Layer 4 of a small transformer language model trained on English Wikipedia (17 layers, counted from 0, width 128).
A neuron's activation on a vector x is SiLU(gate . x) times (in . x), where the dot is the dot product.

Input weights of the MLP neurons that the questions are about. A number n stands for n times 0.0052.
n51 gate: -11 12 18 -3 64 -29 -15 -9 -19 4 -49 -19 -33 -35 5 10 14 -39 5 -6 12 -29 -3 -13 7 -16 20 -74 -30 3 -11 42 24 8 59 -15 -52 -65 55 13 3 -17 -17 19 12 -19 -24 2 3 -37 -32 4 -13 -46 -29 23 -14 -20 -6 -54 -18 13 -49 19 -36 -29 3 28 17 -23 14 -48 -16 -27 -15 -76 15 -20 25 -7 26 -29 -15 39 32 -4 36 -4 1 47 10 32 0 26 24 -37 27 31 23 -17 33 26 48 -72 -1 12 1 -49 6 -16 -20 -23 -52 -13 3 42 -57 -12 -20 -44 -6 7 -22 -73 -3 -3 17 1
n58 gate: -12 -22 19 20 -10 13 -1 37 7 -34 31 40 -3 -16 0 19 20 31 34 9 17 38 -3 15 -35 -19 -54 -6 24 0 15 2 14 30 -25 18 42 8 7 44 -3 1 -35 9 -5 16 -34 -12 29 -7 -4 -10 -11 -4 -19 45 -12 32 27 -57 7 37 31 -50 -18 14 -30 15 -74 -17 -78 5 -16 46 -17 1 -10 -8 -3 -14 35 40 31 34 -15 -31 18 -47 34 44 14 13 -5 25 33 25 36 24 37 -32 36 -11 -6 -20 0 -12 -20 -8 31 7 -4 69 -11 -16 -19 -23 -3 7 16 -22 16 6 11 -40 -34 -8 -19 10
n106 gate: -11 -31 -15 -1 2 -63 -12 14 -26 -26 4 1 7 -22 12 -25 -9 -28 -38 8 7 23 17 -11 9 59 -87 1 11 1 88 20 -13 -10 -58 -33 5 30 7 -31 33 -11 26 -3 7 4 39 -39 -3 -22 28 -15 -5 -11 -44 -10 7 -11 41 2 55 -2 -14 25 -72 10 35 -52 -17 -17 -33 33 15 -15 -12 -13 15 -35 -3 7 -31 8 -7 25 -25 15 9 38 12 49 -6 -38 3 7 18 -39 -29 31 -48 -9 -12 -35 21 -10 21 19 -32 13 1 -39 -49 6 -28 -12 25 8 -18 -24 -8 -25 -7 -29 2 -21 -6 -24 -21 -4
n136 gate: 32 23 4 -12 -6 4 -25 -20 27 -20 19 16 3 9 0 -50 42 1 0 20 0 -17 -39 -32 -35 14 7 -14 -4 8 -9 29 -40 -42 -8 -20 33 -13 18 15 -32 47 43 28 -45 -16 -11 -19 -40 14 -35 -16 -3 -14 -6 -4 -5 -32 -34 -37 -25 3 71 -2 -7 -12 35 -31 -1 31 -15 5 -8 36 -31 -9 -15 24 11 -21 -39 -7 17 4 10 11 -34 14 -28 27 75 -6 12 -42 -27 -20 -17 -51 -33 48 33 2 -39 -45 -25 -7 2 27 -6 -12 8 16 8 -9 -25 51 -4 14 -15 -39 50 36 -29 -28 8 -12 -8 5
n140 gate: 30 -27 -5 -40 -4 -1 -26 -21 -5 -14 -70 46 19 -22 -1 -22 5 -6 -6 14 -24 32 -10 -20 -20 -21 22 -7 -31 0 -15 15 69 9 -81 -13 12 -52 -10 0 -7 26 -35 0 -14 6 13 15 20 -11 21 -22 8 10 8 -33 35 38 35 -8 5 3 -9 40 25 -19 8 16 -43 -45 34 -22 -25 42 -35 -22 -7 -37 13 -18 43 52 -33 2 -20 -11 -30 23 -17 -15 43 -49 -37 -18 25 -11 -14 -15 22 10 7 -9 4 -4 -19 -2 36 19 29 19 -4 -6 -5 44 29 -7 -21 7 2 7 -37 -18 -5 28 -49 41 -18 26
n216 gate: 15 -17 -10 -8 -11 -59 -25 4 22 34 1 12 -3 -17 34 1 3 -37 8 -44 12 -33 2 -43 -18 -10 26 -8 -14 -12 4 35 22 7 -44 -32 -34 -3 17 7 1 10 -2 7 5 12 -26 -32 2 13 28 -1 63 -11 35 7 22 31 -4 0 28 -14 -20 -7 4 -2 25 11 -54 -21 15 -16 10 81 2 13 -33 0 29 -21 5 13 -21 18 -12 -24 -4 28 -45 -10 -28 22 -52 -5 -7 -46 -27 -11 -11 42 1 -25 12 -38 17 -33 -31 18 2 -69 9 -45 -5 -1 54 16 -21 32 -22 19 -11 0 -14 -5 7 -42 12 33
n258 gate: 35 -36 -7 -8 -11 59 5 -41 0 15 25 -34 -59 -1 23 7 -44 -4 -6 -23 25 -9 3 -9 -14 15 -12 3 24 32 -26 -34 17 -16 2 31 -71 -24 18 -21 -5 40 16 23 3 11 -1 -34 -8 50 -35 13 9 20 -21 -17 -26 24 7 -11 -19 -22 -61 -15 57 18 0 -47 -37 14 -3 -51 12 24 -3 0 -43 17 -6 -3 -3 -29 49 1 9 -21 29 -29 -58 48 -22 -29 -7 -3 33 -2 -12 5 25 -39 -31 -13 15 28 -8 35 62 25 59 -29 -4 26 72 -9 41 6 -5 -11 -18 28 18 -35 -19 47 28 -18 -1 28
n327 gate: 12 -25 -30 -18 11 -8 13 35 13 15 23 26 18 -40 -11 -27 -14 -37 -36 -18 -48 46 -16 -20 2 -15 0 -24 10 -39 41 13 30 -16 8 22 34 24 -19 -13 -18 -11 -12 -7 26 37 -31 1 -55 -23 -6 -21 -6 30 26 15 49 -15 2 21 -35 55 -45 53 -4 -33 2 -31 -16 44 -7 23 6 -37 -28 -52 -7 -14 -33 -31 -55 -5 9 -36 -39 56 -29 4 20 -28 -31 27 -43 -6 -32 10 17 19 -4 -20 -11 -39 -67 -29 -18 13 -29 -9 1 12 -43 45 7 -10 -17 -11 -24 -33 -5 -22 -11 -6 -29 42 8 18 -17 -14
n372 gate: 34 36 -4 -14 -30 33 -13 7 5 6 33 17 -2 1 -3 25 20 -25 53 -30 36 29 -24 -8 -28 18 -33 -40 -19 21 30 -2 -43 -29 41 17 -7 -63 -11 -11 -14 20 -27 -9 51 -4 -11 -9 -5 28 -31 -17 -11 -22 39 11 -61 5 -24 -51 -2 -15 61 -13 3 9 9 -5 -32 -15 -28 -47 -9 -33 -42 -10 2 -34 -8 17 -16 -6 -12 -35 2 -9 -7 -18 27 3 40 -2 -56 -15 -51 20 -9 -77 2 56 -25 -5 -13 -55 -45 -2 -8 -27 34 -2 -50 4 59 0 1 -11 14 0 -2 -36 20 25 -29 38 -10 -8 13 -6
n416 gate: 70 9 12 25 -3 -43 30 -11 22 13 11 -15 -17 21 13 26 15 14 -24 9 -67 26 12 7 45 6 1 6 39 7 2 -31 -11 0 40 -16 2 36 32 -47 16 57 8 26 -21 -12 22 -11 -30 21 24 -8 -14 -16 18 12 -3 -19 2 5 -10 -6 -18 9 47 -10 58 17 -2 7 -14 -8 -29 -19 -26 0 -38 -20 26 -22 -1 -8 14 17 6 19 -30 32 41 -10 27 44 -23 -14 -34 -12 -5 -11 10 -10 2 50 31 -26 -57 2 47 29 -5 -86 -22 -1 7 -31 -53 -16 37 19 -14 -58 -17 -16 -18 -19 18 5 -2 -18
n450 gate: -9 -48 4 0 -22 -17 -24 34 1 -27 -59 -20 18 -36 9 10 53 -10 19 24 -3 50 61 -3 -31 -34 72 -13 16 -14 5 -57 -20 26 9 -16 6 23 -10 -55 -23 12 13 -19 -2 -31 -13 -21 6 20 14 -5 -16 -7 33 -3 36 34 15 -9 -11 31 1 -5 -8 4 8 18 -31 15 -3 -15 -29 46 -21 31 37 -17 -24 21 32 -11 8 41 37 20 39 -4 10 -2 5 -8 -4 -17 38 7 31 16 -7 37 10 -67 18 64 5 14 24 26 -4 34 6 -10 5 28 30 4 29 -1 13 -34 -2 2 -39 -16 -29 17 -16 -8
n473 gate: 2 18 6 -13 14 -12 19 46 29 48 -4 10 -29 4 15 -6 -5 0 12 -16 -51 11 16 -59 -7 18 -39 -19 -36 -19 -10 -31 -7 16 -17 -12 -32 1 48 -29 3 6 22 -5 -54 18 21 25 -50 -24 -25 18 -19 -41 -14 -16 -23 2 -33 55 10 -6 -40 -9 28 2 34 -22 -2 25 -32 -22 -16 45 -6 2 -17 17 19 8 -2 -6 15 34 24 -15 -7 21 2 -13 -10 6 -35 -26 -28 19 -4 -1 -7 -18 -13 -71 11 20 23 -15 -20 0 17 13 -15 5 45 15 -3 -44 20 67 -5 -7 12 -62 -2 -23 -35 -10 41 -19
n51 in: -11 -18 -19 28 20 19 -24 -39 -16 -18 -23 -10 -34 -19 -47 28 36 -11 -2 -45 39 10 -37 -24 -6 2 -50 11 -24 -58 19 -32 -12 20 27 -19 -43 -3 15 -25 0 43 4 6 -57 12 -5 40 -24 41 46 -49 -3 -11 13 -12 38 -35 -44 16 -27 22 31 7 37 18 2 4 -16 45 11 -14 -30 -5 -5 -40 3 0 -19 -8 -16 -18 -22 18 23 -30 48 -40 -1 -24 -54 -64 0 -41 14 -54 53 -10 -4 40 6 2 -6 12 8 1 -9 -3 -16 5 20 1 -95 -14 -8 -55 34 -19 -7 16 -26 6 -7 -29 17 14 15 -20
n58 in: -53 -31 -5 -4 -10 -11 19 6 55 -4 -2 -56 -33 19 23 -25 15 78 -3 2 29 -17 7 29 36 -33 17 46 3 -39 12 -14 38 18 -1 -9 -86 -39 -30 -35 17 1 -54 -12 7 -28 -50 -22 -1 -2 9 4 -20 -12 -4 -5 31 -33 -6 -44 -21 -39 -1 7 -11 3 -54 39 25 17 -24 -44 -11 13 32 6 24 -8 -2 46 24 3 -51 -19 -33 -15 7 31 11 -9 27 -12 -29 23 15 2 -9 2 -28 -2 -42 70 -12 -24 33 -35 -42 -28 -31 -11 41 -56 -44 44 10 28 -18 32 35 -8 38 -18 -5 17 -49 -3 0 -12
n106 in: -8 1 52 5 -10 -33 -3 -33 -22 29 1 0 -4 0 8 -35 -46 10 -14 6 17 -41 -27 2 13 -9 -19 30 -12 26 12 9 16 35 49 16 10 8 -25 -8 23 -48 16 -44 -42 -25 6 -7 -64 -3 10 -31 80 20 -1 32 -3 -24 1 30 -2 -30 -47 56 -10 20 23 -14 39 -46 -20 63 -27 38 0 -66 10 49 -16 20 -54 49 20 19 -6 28 -28 14 19 -22 -47 15 -8 -19 -40 21 18 -20 -29 31 42 -4 -9 23 12 1 7 -9 -3 -12 -3 -56 11 -1 3 11 7 16 -44 -39 6 -6 -9 49 32 6 10 -77
n136 in: 26 49 -4 9 -26 5 13 30 8 46 -12 -30 11 -23 -3 0 7 -53 -3 -18 -22 -9 3 -1 -27 -8 -34 -27 16 4 4 78 -31 -70 -59 17 17 -2 16 31 32 23 29 -40 9 47 -74 -18 25 32 -5 38 -9 -38 6 -3 11 -15 -21 -8 8 -5 38 40 7 -2 -35 47 -13 2 -25 12 -49 -46 4 -6 -22 -58 -11 -21 21 -8 12 27 -33 -12 46 7 47 -3 23 51 -34 -7 -16 -9 -40 -5 -42 -28 5 -1 -32 -52 -12 -36 7 44 -21 -61 -10 15 36 -18 -50 -26 -33 -6 -4 -4 -1 -50 -12 -12 37 15 18 -44
n140 in: -15 -18 13 13 -3 -19 15 11 31 9 8 -21 -27 8 52 47 6 -38 -5 38 3 47 43 -7 -23 22 -2 27 3 -13 -48 -3 -1 12 -2 43 18 35 17 -16 -11 7 16 14 -17 -34 53 -23 -15 25 -34 -7 -22 -25 -44 -17 -17 -13 -14 4 -23 29 -5 -53 -2 -16 21 -60 -30 -25 28 -44 -6 -43 -6 -10 -22 4 13 11 29 -34 -34 -13 -14 -30 -6 20 25 43 -8 -2 -29 26 3 -3 -22 -14 -49 -2 -32 32 -17 -44 68 13 -21 12 -14 31 -2 28 40 22 8 -23 9 13 34 -10 42 -2 -21 -11 1 5 -3 0
n216 in: 31 19 50 39 -18 37 -13 11 -29 5 12 -36 48 5 9 -27 -51 -17 -48 -68 -11 -29 42 -17 -25 30 6 -27 -2 28 10 27 34 28 23 -6 -28 -64 -25 36 -38 -47 -31 37 9 -25 -14 -24 -20 -18 -2 1 26 2 -25 28 5 -14 10 -1 57 0 -4 0 14 -32 -7 -5 -10 50 0 -22 -9 -16 25 44 -19 -26 -8 22 -43 17 -24 22 -23 -30 25 20 8 54 15 40 -81 -18 9 31 23 58 -34 54 -15 8 -22 -7 31 -36 2 -15 -45 21 72 25 5 50 -6 1 -4 -2 -29 8 59 -15 29 15 -3 29 -78 31
n258 in: 24 3 19 31 -24 13 -2 13 12 -40 -43 -8 -57 22 -30 25 41 46 -12 -3 31 6 3 -5 -28 12 26 47 -5 -31 40 21 8 32 24 29 28 -27 -2 -2 25 -5 -55 -46 -5 -15 -22 -15 -7 -63 6 -27 19 -21 39 -1 23 0 -25 10 24 22 -6 13 13 -42 19 -8 -5 -33 -12 0 6 -21 -22 -8 -34 23 -2 -9 -31 -36 -18 -5 21 29 4 19 -23 6 22 17 2 7 15 -47 4 32 -47 -65 -8 30 -32 6 -39 -35 27 11 48 22 -28 4 31 41 -41 15 33 29 -2 -2 4 -20 -15 -24 17 -15 -24 6
n327 in: 61 -4 83 -14 52 19 17 -6 11 -8 -39 27 12 -53 -23 7 17 -2 -8 -12 -6 28 8 38 -25 35 -11 -2 26 37 -7 8 43 -28 -24 -16 -26 33 64 -27 -2 27 7 -6 -40 31 -29 -14 -13 -30 -24 16 -24 10 -9 -4 -48 19 -13 -19 18 14 -7 10 -18 -3 45 -42 -31 31 25 5 8 -26 -21 -2 -6 -31 -29 12 -4 35 16 15 52 9 18 31 -11 -24 5 30 -9 31 -93 44 25 6 8 -2 39 -1 2 -11 12 15 -2 1 9 2 -14 6 19 2 -28 -33 -19 -9 -45 49 15 -28 6 23 -7 -2 -25 -5
n372 in: 50 15 6 4 40 12 -55 38 -33 3 2 30 -44 -32 32 -3 -16 14 14 21 56 21 3 -69 -34 5 -8 52 -45 6 -3 -19 -30 9 13 -27 -68 12 16 -5 -35 33 21 1 -80 19 0 -29 20 0 -53 -18 54 67 6 -17 -5 27 -22 -12 -24 -1 -1 -12 -17 19 12 -11 39 12 -4 4 19 -7 -9 -49 32 -3 34 42 -21 -51 52 -66 14 -27 -8 2 20 21 -11 -14 -35 -59 43 -2 -24 -6 -31 -36 15 -32 -11 -17 19 0 -24 30 -5 14 -18 -25 -1 -37 -25 -51 12 -20 -10 -15 -27 -23 -3 5 2 -89 -58 -6
n416 in: 15 3 28 28 -58 17 34 18 -29 3 25 -3 7 12 25 -20 33 -6 -1 31 28 8 -30 4 64 19 -32 7 -13 -17 0 -12 -44 -5 27 -63 -43 -27 -16 79 -61 44 -6 10 41 7 -18 -40 54 -43 -8 44 17 30 -8 -23 -42 -12 30 -16 3 -22 86 11 -21 48 6 -22 10 -22 0 29 18 9 -7 11 -19 4 -4 -57 18 -12 8 -12 1 -2 4 -29 -42 1 -1 -12 6 -22 6 24 -41 30 -42 -33 2 50 -27 16 -69 32 52 0 43 22 -19 -66 -7 4 -86 -16 7 20 -11 -25 83 33 -30 26 38 -40 55 -16
n450 in: 18 43 4 34 3 7 19 5 -53 6 34 29 37 32 24 -16 35 24 -7 -10 4 44 41 -4 2 -24 -25 2 -36 42 -6 -24 26 46 9 8 14 3 19 1 -25 21 27 14 -22 -36 9 27 -27 21 8 16 6 -2 22 4 33 11 -2 39 -12 26 43 13 24 2 -6 16 15 -9 -23 21 16 54 -48 -14 -16 35 -39 -47 16 23 18 -9 2 -28 1 -2 -37 12 14 -48 -14 57 8 -11 38 -23 -32 29 -33 2 2 18 -6 -5 -10 23 -12 5 40 -1 20 25 19 -22 -14 19 -23 1 -36 -30 76 -9 56 -11 -34 -25
n473 in: 19 -6 42 -11 5 3 30 -16 23 2 16 4 -38 -43 31 40 -9 -3 -4 25 -1 -13 8 -17 -8 -11 -18 15 4 -9 1 10 -68 33 -36 -33 13 -32 0 33 -8 -20 18 -14 -7 -72 -25 -12 11 -22 -8 1 -13 -4 20 37 3 -79 50 13 -29 -13 -14 3 41 -9 11 27 10 -12 2 19 29 -5 -58 2 3 42 38 1 23 3 45 -10 6 -18 2 -6 9 -62 29 81 6 17 -16 70 18 -11 -5 16 -36 -10 -3 28 9 2 4 17 -8 -2 8 21 -36 7 -37 -3 23 9 32 -25 3 -5 7 63 -13 5 7 -28

Each question shows a token from some text and the vector x that enters the MLP there. A number n stands for n times 0.08.

" ": -23 2 36 4 7 13 14 10 2 16 9 -2 -38 5 -37 24 -22 -17 -10 9 -14 -19 18 -13 39 27 38 13 -37 13 2 -29 -35 -35 7 16 -17 -53 39 -3 -11 14 12 -14 -20 -16 -14 19 26 -7 20 9 7 0 -20 -17 7 -25 -4 21 -28 3 26 11 -10 7 1 3 13 -5 -10 8 37 -8 -13 -10 2 32 10 16 3 11 -24 -22 -30 -7 5 -3 26 -5 19 -25 29 -16 2 -19 -5 46 0 -7 1 4 31 18 20 -25 -13 8 -23 -9 14 5 0 14 16 15 26 5 -56 35 -24 20 -5 -1 -32 6 -9 29
Which neuron lights up most? n51

" No": 4 -21 27 47 16 29 -15 25 5 1 11 17 -31 -15 -50 -6 -42 -15 8 20 3 12 2 8 8 -15 38 -9 -5 1 2 -5 -26 -17 -38 0 -3 -8 -19 -4 21 11 -5 -16 13 12 8 28 9 -20 9 -40 -2 21 15 -5 -13 -32 -5 -22 -24 20 -2 11 -24 -1 29 8 9 -22 2 -28 -8 -2 44 -23 -28 34 -1 21 10 20 44 -41 -31 8 -4 0 7 -3 -11 21 19 27 19 19 -12 15 11 -13 0 7 0 5 10 -4 -39 -11 -15 -22 42 1 -8 8 -4 -4 0 23 -36 53 10 -6 -8 -19 40 3 -4 24
The three highest activations, in order: n327, n58, n416

"\n": -29 1 25 45 -5 35 -10 14 -18 36 -29 9 -6 2 -62 -10 -24 -12 9 12 -16 -6 2 -5 11 14 38 20 9 3 -28 -11 -42 15 -3 2 -20 5 6 6 5 3 23 -24 17 -4 12 13 30 -20 -1 -17 -3 -27 19 -15 2 -17 -3 2 -21 0 24 -4 -22 5 3 -2 0 2 4 -23 8 -25 10 -20 -26 56 19 31 13 24 25 -29 -57 23 -11 9 30 -16 -12 6 4 11 -2 1 -11 3 -7 -12 -8 -1 36 8 13 -40 13 9 -19 -14 42 42 8 3 12 -34 -4 16 -12 36 10 -5 -18 -26 -8 28 9 14
The most active neuron and its activation: n473, at about 2

"ch": -3 -2 3 19 -9 -8 -2 -16 -41 18 37 -2 -10 -8 -4 1 -18 -18 -13 -15 5 7 18 -2 41 -1 15 17 -16 25 30 -31 -22 33 21 -8 -29 -3 -34 -9 16 3 53 -3 -8 9 -1 -15 -5 -10 -24 31 -2 -12 -15 6 8 -36 19 -19 -13 1 15 -16 -13 23 12 -14 19 -26 -4 -18 16 25 14 -2 -5 15 6 38 3 28 -46 -24 4 5 6 -19 -5 -8 12 51 -21 -1 14 1 -5 50 17 -17 -15 38 -10 -13 14 -48 -9 19 4 23 13 38 2 29 -47 -5 -43 4 -2 40 -23 -6 -33 17 30 2 -32 -1
Which neuron lights up most? n258

" the": -17 -10 44 35 24 45 4 18 -11 34 -54 -1 -25 5 -52 -7 -7 -27 21 9 8 4 -6 -21 11 1 7 -11 -47 -12 -15 -15 -24 -6 -5 -12 -4 -3 4 -14 -14 -5 8 -4 -18 2 9 37 -8 -6 6 6 14 5 -6 -19 17 -27 8 0 -49 24 20 -6 -5 11 27 -18 -20 2 3 3 5 -21 40 2 -2 30 5 16 16 8 21 -12 -52 2 -5 4 27 -18 18 31 13 31 27 0 -5 -13 15 -4 -14 8 14 16 21 -30 -12 -7 -9 -17 23 -1 -7 20 2 1 -16 22 -44 26 -2 -15 -11 6 36 23 -4 25
Which neuron lights up most? n473

" |": 6 -11 25 11 0 49 0 21 -24 47 -27 -12 -6 -7 -64 22 -9 -16 6 18 10 -1 9 24 -9 32 27 -14 -53 7 -11 -4 -18 9 29 -16 14 -42 -5 -1 26 -28 8 -14 -20 -4 2 10 28 16 -20 -16 24 -6 17 -27 -15 -27 -4 -5 -13 -22 35 27 -10 19 -8 -10 -8 -40 18 12 -11 -2 24 -6 -17 20 15 18 2 19 23 -38 -38 16 -39 0 38 -15 7 -20 28 22 16 4 17 23 -11 -7 7 2 15 6 12 -17 -13 -11 1 -5 42 22 12 -18 -9 -7 -3 11 -32 26 -7 -22 -3 -2 30 14 1 11
The three highest activations, in order: n58, n372, n140

"ed": -44 -9 37 29 14 20 17 -6 6 3 -6 31 18 14 -33 0 -2 14 12 0 -33 -4 6 0 -22 0 18 36 -39 -39 8 -1 -7 -7 -1 -22 -22 -3 -4 -10 9 52 3 -10 -24 18 -7 59 22 11 -15 -15 -6 13 -3 5 4 12 7 -13 -16 -13 6 -7 -29 5 0 -12 1 -19 15 13 30 20 -12 -5 9 12 6 -13 32 9 10 -1 -10 1 -24 -34 50 -31 16 0 17 -47 30 -17 -28 15 21 -3 -37 10 -9 15 24 -26 -24 -23 -9 -15 -3 32 1 3 -11 8 22 30 -25 43 -13 -12 -33 -3 35 8 20 3
Which neuron lights up most? n216

" T": -37 -11 11 17 8 26 9 8 -2 -6 12 -23 -27 -20 -49 1 -7 -21 0 5 -21 -6 27 -6 19 2 34 15 -19 20 4 -25 -10 -6 11 36 8 -26 -19 2 -8 8 -20 -6 -9 2 -10 44 13 3 9 -10 -2 -13 -11 3 0 -32 -14 -25 -23 34 28 17 -19 -1 41 0 8 4 43 -37 23 -17 13 -8 -22 20 -1 13 1 38 28 -14 -37 12 -10 8 65 -12 15 -35 46 4 41 -1 5 25 16 -7 11 -17 14 -2 -2 -19 -15 -5 -13 -32 16 17 18 -6 -8 30 2 29 -34 14 -39 13 -31 -12 2 5 -10 2
Which neuron lights up most? n51

"w": -20 11 -1 47 -9 -18 -4 -21 -3 14 3 -8 -2 -39 -2 14 -13 -26 -4 22 -36 22 11 28 19 3 5 14 -34 13 22 -5 -1 -15 -13 18 -24 -3 4 7 6 20 -4 -4 4 9 7 -2 5 -9 -18 2 37 8 -33 -15 28 -42 1 -25 -9 -11 1 24 -24 20 24 -22 18 29 -19 12 30 7 9 -17 34 32 1 4 1 -5 -3 -12 3 -10 12 -20 24 -47 3 -8 -15 13 7 -10 -20 26 20 -24 -38 12 -12 8 49 -17 -1 43 -19 -13 68 -6 32 35 8 12 -55 39 -38 27 -24 -16 -4 -32 5 -1 -9 3
Which two neurons fire most, strongest first? n106, n216

" that": -25 -7 29 33 25 40 19 5 19 11 -20 11 -9 -27 -57 11 -12 -29 17 25 -6 2 15 2 -5 2 25 0 -35 -12 -2 -17 -10 -29 -23 24 -20 -14 1 3 5 28 28 -46 -25 0 8 2 1 7 -27 25 -1 -4 -13 -5 22 -28 17 -1 1 -8 19 0 -4 16 3 -1 -13 12 16 12 6 -28 34 1 25 3 3 36 12 23 43 -21 -39 8 -40 2 17 -17 12 5 48 -10 8 10 17 -5 7 -8 -10 5 -11 18 18 -22 -9 -13 -26 -23 25 3 31 8 19 -31 -65 19 -17 8 2 -25 15 7 8 6 5 18
The most active neuron and its activation: n473, at about 3

" city": 1 -14 21 -6 4 34 12 21 18 24 -22 4 -14 13 -66 10 -16 -12 18 9 11 -19 10 20 6 1 32 2 -26 29 4 -1 -16 14 -50 9 -5 -23 -7 -3 -16 -1 12 -6 7 29 -7 19 -16 -2 -1 13 35 19 -17 -23 -9 -37 1 -29 -24 -10 44 17 -43 9 8 -25 16 -13 -10 -3 0 -14 -15 3 0 -1 -18 22 -5 24 23 -18 -38 48 -17 -15 10 -28 20 1 36 27 0 16 -17 17 -11 52 -13 12 3 36 21 -22 -27 24 -37 -4 25 -13 10 3 -9 -12 14 16 -29 42 -7 -8 -3 -20 17 -8 -6 14
The most active neuron and its activation: n136, at about 1.9

" and": -28 10 25 41 -7 19 1 9 16 27 -27 -9 -1 -18 -72 -22 -14 -30 7 30 -24 -22 25 10 10 27 0 38 -29 0 18 -28 -23 -38 -8 4 -4 8 -19 2 -4 7 19 -35 7 3 -7 27 -1 6 -5 6 -17 -4 1 -42 2 -6 0 3 12 -3 5 -10 16 21 -10 0 -48 -20 18 11 -11 12 23 -10 25 0 -3 4 32 14 19 -23 -15 14 0 -38 35 -23 5 11 47 14 28 11 -10 25 -6 -16 -9 24 14 10 -3 -38 -17 7 -16 -13 31 -11 -5 12 35 -3 20 31 -12 43 -11 -5 -2 -34 20 4 3 9
The three highest activations, in order: n216, n106, n140

"ian": -24 -8 25 14 27 26 3 -9 9 5 -21 -31 -4 -10 -50 -15 -7 -3 1 9 4 -17 21 -8 21 -3 12 -24 4 6 17 3 -29 21 8 -11 -42 -20 19 -19 -19 7 -10 -28 20 28 -3 10 21 -10 10 13 3 -4 20 -18 -2 -31 -8 -16 -22 -1 -10 12 -11 46 -25 -10 -9 -44 -8 41 2 -26 -11 8 7 -1 -3 24 -31 39 14 -38 -26 32 -12 -38 -7 1 24 -3 43 5 7 -17 13 19 19 17 -12 2 29 3 20 -30 6 24 -28 20 42 34 23 -3 13 -17 15 2 -51 33 -19 24 -25 -4 28 11 14 45
The three highest activations, in order: n140, n51, n372

" only": -15 -2 33 17 -11 48 19 7 -23 -7 -10 23 16 -37 -74 -6 -22 -3 25 25 -25 42 6 7 -14 -12 4 25 -41 -6 -7 1 -28 -29 -12 8 19 -7 -21 12 -9 14 16 -6 17 2 16 8 -15 21 -10 9 0 -7 -12 -10 14 -13 26 -11 -12 -15 38 16 -22 -2 43 5 11 -24 30 10 -9 8 15 -30 -20 17 1 43 3 -29 20 -17 -39 8 0 -11 3 -6 32 0 23 -24 -6 -3 3 -2 3 -3 -10 10 4 -5 21 9 -28 -17 -4 -3 32 37 -8 13 32 -33 -33 27 -22 10 -6 -5 2 -15 31 17 6 14
Which two neurons fire most, strongest first? n136, n140

" well": -13 11 8 21 -27 30 46 5 -10 24 -45 12 -2 -24 -29 1 -29 13 0 11 -11 7 -6 10 4 -5 31 23 -3 -17 23 -30 7 -16 -1 5 22 18 -14 14 -31 -3 -4 -13 -11 21 18 4 3 -14 -15 10 0 30 -2 -1 -25 -51 16 -6 -14 8 1 20 -39 18 19 -3 7 -11 18 -28 13 10 2 -2 17 18 -33 42 0 4 21 -11 -37 5 7 -9 7 6 18 -16 30 -20 -25 5 0 -4 3 10 -27 1 22 4 18 -4 -30 16 -25 7 63 -2 26 -36 17 -3 -22 17 -52 16 2 16 -24 -20 0 23 0 47
The three highest activations, in order: n258, n473, n51

"o": 3 25 44 -11 10 -2 -9 5 -15 -8 26 -21 2 9 -70 17 3 -48 0 5 20 0 15 6 16 17 16 -3 24 -4 15 11 -25 4 -12 -51 -25 1 -32 -10 -1 4 -4 -10 17 7 14 23 1 -4 -11 -10 -4 4 11 -30 -39 -1 -5 -8 -12 -33 12 -9 -24 -2 -10 8 -7 -48 -6 6 5 -18 18 -4 19 18 13 32 -4 6 4 -8 -9 10 40 -30 22 -22 21 15 15 -14 32 -9 15 22 0 -22 -3 53 -19 17 -10 -5 8 -3 3 18 25 21 16 10 -28 10 26 -4 -32 9 -43 38 19 -37 53 2 -20 28
Which neuron lights up most? n51

"al": -3 18 18 43 -10 6 -12 -18 2 -22 -9 13 16 -3 -15 37 -35 -21 6 13 -12 4 33 15 -3 24 -12 -38 -19 -4 18 -5 1 -12 -33 11 -19 -28 -15 19 0 22 -3 -29 -17 4 34 23 -26 -29 1 -30 17 6 5 13 7 -15 10 -19 -9 29 23 -46 -12 -20 -26 -26 10 21 -27 -26 33 4 -18 38 -17 52 0 33 29 -12 8 -9 9 28 -17 -15 13 -50 -3 20 3 1 30 -36 -30 20 36 17 9 30 4 -14 38 -57 24 6 -13 9 7 -16 26 20 -2 10 -8 23 -26 -3 3 6 -5 -1 8 -2 4 12
The most active neuron and its activation: n216, at about 1.1

" Li": -38 13 41 1 -12 40 7 -1 15 -8 4 2 -8 -6 -38 25 -21 -11 -3 1 2 0 11 -4 15 -11 44 23 -19 13 24 -28 -24 -6 11 12 24 -10 -16 -18 4 -20 3 -50 -11 13 -11 25 14 4 10 -10 -4 42 33 -11 -26 -41 2 -7 -14 29 13 14 -16 3 19 33 16 -14 41 -13 2 -24 43 -3 -26 20 0 4 1 36 -2 -30 -32 8 -7 -28 1 -27 -2 -15 38 -8 40 -15 -10 10 0 14 1 1 15 -5 1 -29 -22 10 -9 -2 7 3 -3 -15 11 -18 -21 23 -10 38 -10 17 -14 -33 36 -19 -16 46
The most active neuron and its activation: n327, at about 0.91

"ll": 23 -8 8 58 -53 31 5 -8 -34 12 -29 -45 -13 -13 -49 -47 -20 -14 18 4 -13 21 40 -1 -7 -1 3 -21 -10 3 1 2 -6 7 -4 -4 8 1 -22 11 34 22 -10 7 3 20 21 -7 -28 15 -28 -8 4 9 -6 23 -14 -12 0 -6 17 24 48 3 -23 28 24 -14 18 -21 -16 -5 -4 -19 17 20 -38 39 -16 24 -11 -16 -13 -32 -2 -1 2 0 -4 35 15 25 2 11 -15 -6 12 -17 28 2 15 12 1 8 51 -11 -23 22 -34 -4 10 20 51 -1 -5 -20 -17 6 -8 30 -9 6 -49 33 6 -10 -7 14
Which two neurons fire most, strongest first? n136, n258

" of": -30 25 26 47 -1 33 29 7 -8 21 -36 27 -21 -22 -57 -6 -9 -1 -3 12 -5 0 24 23 -40 26 27 -6 -12 3 30 -5 -31 -2 18 -3 9 12 -25 -8 4 11 -8 -15 -11 0 -3 1 -21 10 -1 -19 16 -2 10 -8 -20 -21 8 -3 -16 -32 -1 14 16 18 3 -12 -32 19 1 33 22 -36 13 -2 -15 6 5 27 11 30 6 -17 -35 18 20 3 32 -12 21 6 43 -25 12 -13 -5 11 -2 -32 -18 3 12 11 -12 -17 -14 3 -41 -23 38 0 29 -7 -19 13 -5 12 -29 56 -23 22 -21 10 -18 -7 32 25
Which neuron lights up most? n450